Layer 7 of a small transformer language model trained on English Wikipedia (23 layers, counted from 0, width 128).
A neuron adds its activation times its output weights to the MLP's output. To switch it off is to set its activation to zero at one token and run the rest of the model.

Output weights of the MLP neurons that the questions are about. A number n stands for (n - 500) times 0.00088.
n37: 447,417,569,455,458,602,388,541,488,675,521,429,542,479,560,472,550,712,644,429,388,587,537,392,566,429,514,445,497,756,486,822,458,339,433,418,437,534,464,584,469,427,687,674,418,769,523,397,655,289,472,673,611,391,504,520,362,593,670,608,523,400,382,164,378,565,416,590,364,457,464,637,457,545,513,306,514,469,510,434,657,445,839,663,585,634,410,731,627,455,413,519,430,400,463,439,367,347,421,571,516,565,607,445,627,442,564,389,503,422,435,460,361,255,570,506,545,529,476,573,406,390,571,578,442,358,462,611
n60: 436,463,687,671,460,360,431,701,565,478,341,490,590,423,453,387,595,367,373,522,431,549,605,817,554,477,366,615,617,435,407,319,442,357,302,468,510,433,599,475,519,436,520,477,615,531,594,427,480,433,613,659,634,729,353,648,600,500,674,527,490,596,479,265,618,383,590,563,283,497,223,406,627,347,621,714,625,757,567,482,510,580,409,343,618,419,497,535,548,525,352,476,475,719,469,622,640,560,369,526,497,625,377,336,503,339,543,583,483,421,483,419,510,309,527,364,461,571,637,615,628,315,552,448,271,427,472,596
n63: 507,665,566,698,465,463,404,527,403,477,575,525,593,540,451,379,507,641,507,624,527,500,600,479,345,397,562,479,670,546,410,440,418,485,695,664,436,420,452,500,510,644,483,634,655,557,563,417,412,416,413,215,464,563,367,600,675,592,562,401,552,435,585,681,648,493,438,576,589,458,542,413,206,448,418,534,407,515,413,448,408,514,519,611,510,550,430,355,475,489,354,529,236,759,624,366,351,574,319,885,702,550,479,565,326,340,684,611,385,390,676,718,478,752,429,388,592,566,547,873,445,458,629,428,401,508,340,570
n96: 517,535,607,429,353,504,385,324,494,365,548,297,459,677,511,574,368,654,590,426,289,696,529,376,469,402,515,490,552,514,546,630,430,269,454,658,397,536,414,485,332,383,433,469,539,719,486,245,427,442,377,611,429,565,583,525,401,413,257,696,551,497,380,655,621,694,670,500,361,458,500,582,504,464,415,458,489,207,540,738,573,394,325,462,433,257,654,354,479,565,527,444,416,447,538,686,428,624,318,602,514,598,527,221,573,410,342,507,555,551,503,496,407,428,531,652,500,831,486,465,741,420,444,323,550,484,364,526
n167: 383,405,582,441,347,586,700,410,668,376,417,590,426,623,511,460,483,612,518,504,500,622,439,514,347,721,295,418,487,442,548,562,327,439,401,514,429,266,509,472,561,724,659,515,450,387,319,511,500,532,403,579,201,573,438,421,352,454,309,573,600,372,507,345,632,519,321,636,496,708,445,530,638,624,369,518,454,361,728,436,353,669,424,383,553,382,510,479,449,521,359,335,314,497,687,594,563,461,537,246,247,610,487,486,432,524,369,655,520,592,732,349,569,526,511,531,521,451,370,354,482,425,376,476,431,439,587,514
n236: 647,490,533,455,526,503,525,550,382,596,608,669,566,589,675,335,343,534,384,447,649,519,385,413,454,369,610,375,523,586,356,563,524,618,447,435,610,696,542,483,398,462,295,566,715,650,337,659,507,473,538,349,453,546,663,493,670,579,376,786,448,545,579,511,534,555,407,402,517,596,568,484,588,486,353,236,479,490,639,514,424,519,497,438,600,414,376,497,543,469,514,352,500,314,391,493,639,359,711,449,433,436,413,439,413,378,332,647,526,420,577,518,564,650,63,398,510,489,636,585,396,360,533,269,408,574,392,638
n238: 585,482,233,458,668,470,427,602,438,400,549,584,494,688,640,424,226,555,445,317,531,510,681,221,346,455,485,614,669,400,351,374,481,477,446,625,765,520,578,699,433,541,627,420,508,533,412,385,638,500,748,466,446,473,581,475,283,428,403,589,465,542,526,564,394,599,451,583,346,790,484,602,496,507,489,392,327,669,603,556,525,490,554,609,595,496,503,419,461,633,590,372,545,406,368,390,276,268,359,719,725,364,535,471,568,629,369,449,798,608,563,577,463,570,337,442,593,346,570,561,496,431,623,598,462,508,529,193
n243: 500,463,440,642,523,406,424,549,453,437,573,416,488,316,562,584,609,398,458,646,434,467,542,444,432,480,589,573,726,623,406,314,391,320,493,239,708,465,621,507,613,479,451,447,535,694,568,603,358,603,500,438,483,363,430,608,462,510,315,600,719,533,364,451,584,503,447,459,604,452,507,433,489,343,462,507,345,471,539,676,606,420,328,762,487,496,484,360,658,450,519,26,320,572,288,690,420,639,446,447,285,515,413,528,693,391,480,715,358,660,620,607,420,500,351,469,518,515,405,411,410,506,476,618,576,527,728,629
n245: 678,553,573,451,463,463,467,341,668,636,513,313,474,373,380,463,663,416,383,298,515,558,420,618,481,589,510,313,242,468,561,510,631,457,510,415,437,515,491,559,455,398,485,511,333,497,397,358,334,664,395,470,644,526,459,302,541,397,387,539,698,616,388,682,655,383,358,521,467,415,469,649,614,540,561,517,563,517,507,421,468,478,489,485,610,781,583,661,509,794,672,424,553,481,541,413,540,523,516,509,527,592,454,445,377,545,470,755,559,537,429,602,355,582,626,574,405,500,308,748,563,523,561,590,552,479,422,411
n246: 439,571,528,409,757,681,372,435,542,542,503,702,585,493,527,465,510,570,265,607,441,377,400,516,442,383,557,425,500,675,579,476,620,548,565,510,528,604,521,524,302,364,568,641,573,431,538,719,625,739,438,393,589,364,472,644,523,428,741,595,497,381,324,395,361,425,434,557,517,633,595,475,210,449,421,472,418,592,490,439,480,373,523,405,464,518,527,440,484,527,549,429,418,510,296,430,529,534,679,809,732,377,645,640,509,523,444,598,343,516,731,465,464,609,579,418,564,296,523,600,534,428,434,438,559,547,344,493
n264: 680,370,538,512,634,618,364,373,585,445,388,428,575,493,344,415,646,467,338,554,712,531,413,400,605,441,235,744,381,548,331,473,602,463,615,497,412,551,639,627,578,513,335,305,421,532,699,360,554,424,373,622,426,452,479,565,426,479,574,776,613,611,463,479,585,341,665,553,457,490,514,406,595,693,377,538,389,768,507,677,529,612,509,506,450,524,500,444,542,543,483,599,540,593,506,493,631,503,704,705,559,424,472,467,465,431,479,629,563,345,662,479,467,590,546,500,401,377,368,395,587,482,571,312,512,572,602,547
n308: 402,461,403,497,479,698,565,362,458,348,541,543,355,493,526,621,553,576,621,594,599,483,706,633,454,603,511,600,497,475,540,670,556,783,191,533,722,493,590,526,357,489,402,618,369,432,685,557,402,581,581,594,514,457,542,608,736,435,336,544,524,394,592,528,457,733,414,437,381,564,119,594,364,563,511,584,385,496,577,615,365,414,500,437,542,404,500,630,507,427,597,512,526,425,726,576,628,626,538,593,593,519,676,442,622,707,517,690,381,727,327,565,608,374,776,593,401,438,569,493,467,793,396,346,442,337,602,452

Each question names a token from some text and the token that comes next. It shows the activations a of the neurons there, in the order above. A number n stands for (n - 500) times 0.074.

Then comes g, the gradient of the next token's log-probability with respect to the MLP's output, scaled to length 1. A neuron's effect is roughly proportional to its activation times (output weights . g). A number n stands for (n - 500) times 0.00074.

"ing", then " de"
a: 490,488,500,505,507,452,498,504,498,502,290,495
g: 634,570,383,397,409,586,503,589,475,275,392,756,638,676,631,757,332,615,517,351,650,620,586,385,511,608,490,332,419,559,304,449,476,716,478,548,536,464,371,352,572,372,472,555,381,284,300,558,695,631,503,510,396,541,627,408,551,530,348,589,440,499,515,454,493,420,552,636,538,539,519,585,433,394,604,555,442,556,653,590,503,467,459,393,561,541,755,226,218,596,616,454,380,483,523,486,387,484,474,691,816,613,470,536,491,349,461,381,291,366,490,766,453,672,476,524,427,523,741,503,397,325,448,602,501,325,383,393
Switching off which neuron hurts the next token most? n264

" p", then "ip"
a: 496,500,504,504,499,501,502,509,493,505,539,599
g: 515,398,643,747,394,546,583,406,323,340,331,530,601,407,472,656,557,452,610,407,493,425,670,616,524,535,391,636,628,564,285,544,487,493,335,473,515,387,403,565,454,653,442,549,533,369,734,672,433,443,611,574,533,433,300,410,486,451,489,634,519,605,495,686,469,433,279,714,464,445,461,515,395,294,334,322,644,358,305,784,711,590,592,591,555,489,444,392,619,543,728,567,535,368,369,695,543,180,625,251,496,492,393,650,561,529,473,494,599,548,422,444,514,712,429,388,246,412,485,476,515,474,492,417,334,310,510,447
Switching off which neuron hurts the next token most? n308

"ate", then " only"
a: 501,497,491,490,497,511,496,500,486,496,503,577
g: 624,357,496,398,293,457,516,571,556,561,425,469,492,612,400,638,482,364,417,825,473,440,457,629,298,667,413,547,684,602,674,460,468,615,572,485,470,577,544,563,457,419,604,469,714,697,714,515,558,455,356,580,543,371,572,454,657,613,450,482,604,374,367,505,539,352,406,278,689,571,811,606,507,361,499,544,540,378,546,408,553,419,673,586,474,456,606,483,380,556,391,639,464,633,367,427,620,560,614,453,613,320,585,261,614,540,435,557,821,375,342,509,493,369,388,327,445,316,509,279,350,276,451,311,603,606,401,611
Which neuron, switched off, raises the next token's probability most? n308

"ter", then "-"
a: 500,500,499,494,507,511,497,505,470,509,503,610
g: 444,324,515,418,465,572,443,381,312,478,607,466,312,317,454,165,432,543,401,685,680,513,434,309,640,496,595,545,546,523,589,573,438,506,315,320,417,443,554,685,586,608,428,619,405,384,324,354,331,659,639,381,512,461,435,749,463,519,420,496,506,412,511,535,543,376,522,328,474,496,302,420,490,585,499,615,572,523,652,610,455,524,568,470,414,588,502,632,303,381,294,478,580,432,540,524,215,653,399,511,480,244,374,411,662,382,485,647,513,516,246,552,467,354,397,547,425,311,614,321,147,405,440,547,640,678,456,526
Switching off which neuron hurts the next token most? n308

" has", then " "
a: 599,482,500,492,498,462,501,502,501,505,500,499
g: 484,600,447,329,341,395,199,433,733,502,460,710,359,327,423,502,457,418,419,357,375,489,611,276,490,427,477,415,615,423,586,756,554,632,325,507,676,321,518,529,589,567,726,387,575,563,477,656,576,509,627,528,474,538,564,654,476,289,392,471,503,541,626,411,485,455,619,457,382,462,472,641,561,485,570,539,605,597,557,494,428,668,608,537,558,669,432,311,473,407,396,437,563,430,566,530,311,262,508,790,695,479,447,328,576,541,114,403,467,400,611,545,593,445,378,454,389,462,740,539,454,401,618,428,611,340,610,278
Switching off which neuron hurts the next token most? n37

" work", then " d"
a: 593,501,500,493,506,500,505,505,494,499,507,502
g: 616,368,436,596,311,391,421,573,651,399,426,555,418,325,597,605,738,442,460,466,631,522,452,533,569,169,612,576,430,324,535,560,551,624,405,411,452,316,398,598,512,430,714,536,315,536,669,394,648,596,599,485,707,447,379,345,488,600,644,612,387,435,460,381,401,308,457,722,456,694,617,547,432,458,786,487,444,502,629,414,398,334,554,518,511,654,459,627,587,411,585,619,678,642,726,482,485,460,455,432,409,579,513,542,547,447,441,520,471,648,470,491,301,348,499,461,485,775,567,506,193,363,471,430,360,432,196,364
Switching off which neuron hurts the next token most? n37

"ing", then " of"
a: 498,492,504,514,502,515,495,505,496,494,433,606
g: 600,649,534,459,471,402,486,469,509,474,395,369,258,624,557,692,620,618,351,702,632,501,386,507,598,474,607,636,531,395,493,562,566,501,396,590,439,556,439,519,626,432,270,704,604,436,557,303,545,405,389,461,443,536,348,502,432,137,366,682,423,512,499,675,460,562,576,501,503,360,563,397,384,597,626,555,672,425,489,690,406,361,505,277,674,575,333,564,647,470,547,561,685,329,448,307,434,486,689,575,369,453,541,747,387,554,653,409,662,349,307,508,515,410,292,626,495,299,260,287,606,422,638,449,618,473,595,427
Which neuron, switched off, raises the next token's probability most? n264

".", then " The"
a: 501,507,500,498,501,977,501,473,498,500,501,502
g: 505,354,426,675,452,321,392,414,653,384,368,569,475,751,498,523,863,364,383,737,306,322,542,385,664,575,447,616,643,359,437,653,476,672,263,422,464,530,499,677,497,484,547,383,762,272,539,498,511,474,468,660,448,588,571,501,393,488,508,491,567,510,543,515,522,434,756,584,588,369,551,382,424,479,380,564,363,496,267,517,350,619,612,472,450,628,313,453,520,435,560,671,456,535,601,731,485,337,665,516,758,554,544,696,579,421,609,439,322,448,483,535,591,648,583,626,524,382,679,431,444,268,619,513,436,561,503,412
Which neuron, switched off, raises the next token's probability most? n236

"or", then "qu"
a: 500,501,503,618,503,503,503,499,470,494,498,512
g: 470,569,668,400,614,439,433,562,402,393,230,552,493,411,639,464,469,735,323,462,388,522,397,215,515,486,624,810,418,584,359,420,560,355,314,518,532,676,544,555,566,628,408,569,650,401,356,404,439,469,501,660,321,364,457,434,511,682,525,497,492,542,691,560,578,365,569,383,507,615,624,494,363,383,694,429,513,570,430,510,508,409,379,722,492,376,583,230,448,560,496,453,358,357,543,477,653,588,461,517,282,464,406,569,410,323,308,444,550,447,589,352,470,431,397,473,459,584,667,79,610,247,564,467,620,563,419,588
Which neuron, switched off, raises the next token's probability most? n308

"t", then "im"
a: 367,501,300,516,677,499,506,679,484,500,494,500
g: 542,514,575,339,541,466,367,491,429,336,420,396,598,532,560,482,274,341,688,665,551,805,557,582,654,499,476,600,504,636,343,521,587,748,418,338,604,485,442,425,419,245,548,423,541,76,335,713,517,574,510,541,520,711,554,401,599,452,554,653,585,709,415,562,474,430,427,592,541,412,625,628,466,470,437,669,433,510,256,651,340,433,592,492,425,482,414,495,573,373,432,513,671,549,537,383,645,342,653,443,258,544,597,494,398,397,549,521,471,728,422,556,426,440,652,488,480,266,522,623,346,447,533,695,382,468,668,627
Switching off which neuron hurts the next token most? n63

"ak", then "es"
a: 499,531,499,502,502,502,489,503,504,503,511,508
g: 625,754,476,464,544,531,411,516,570,645,200,627,694,400,358,569,538,637,411,609,648,474,549,601,396,713,452,548,385,544,800,411,426,427,364,683,561,658,592,519,498,459,520,452,483,403,655,389,622,527,463,356,741,559,651,444,444,542,561,338,448,379,398,679,529,585,467,337,302,617,490,482,602,323,506,467,466,459,528,395,657,342,612,382,569,295,363,389,446,421,504,562,545,628,509,566,462,464,394,303,381,870,445,504,602,410,391,577,598,608,463,572,417,325,498,293,670,542,333,630,356,424,453,360,227,489,415,620
Switching off which neuron hurts the next token most? n60

"ers", then " ("
a: 529,495,494,502,505,412,492,503,456,479,520,488
g: 375,323,221,512,421,522,589,490,458,621,543,261,434,432,500,426,708,420,468,479,641,697,402,454,619,469,604,506,415,611,752,677,463,427,583,459,436,179,449,651,502,325,645,387,239,523,623,586,535,636,439,441,563,262,595,613,570,400,412,823,425,302,388,557,528,264,448,601,512,487,500,540,495,464,590,481,467,465,351,449,386,495,336,474,504,654,385,615,239,408,351,487,499,415,582,721,594,512,537,502,391,386,538,521,419,512,681,598,529,612,522,662,537,507,605,496,427,384,574,388,350,359,503,729,706,491,272,597
Switching off which neuron hurts the next token most? n236

"inal", then " |\n"
a: 497,511,492,424,499,510,482,497,501,508,501,536
g: 581,364,648,366,363,327,738,497,463,353,375,547,416,643,580,634,733,671,437,587,564,440,401,576,423,548,484,494,331,582,498,442,493,549,462,566,357,521,344,339,694,331,627,457,572,728,646,688,517,457,530,623,178,457,744,638,670,724,489,505,267,456,622,546,435,554,399,283,591,372,707,561,421,481,512,613,532,466,523,652,438,509,629,215,643,421,631,412,362,504,388,409,559,515,539,636,470,378,617,673,316,425,808,540,407,438,473,488,476,632,456,530,493,423,355,548,527,486,590,611,712,538,344,564,580,519,533,425
Which neuron, switched off, raises the next token's probability most? n96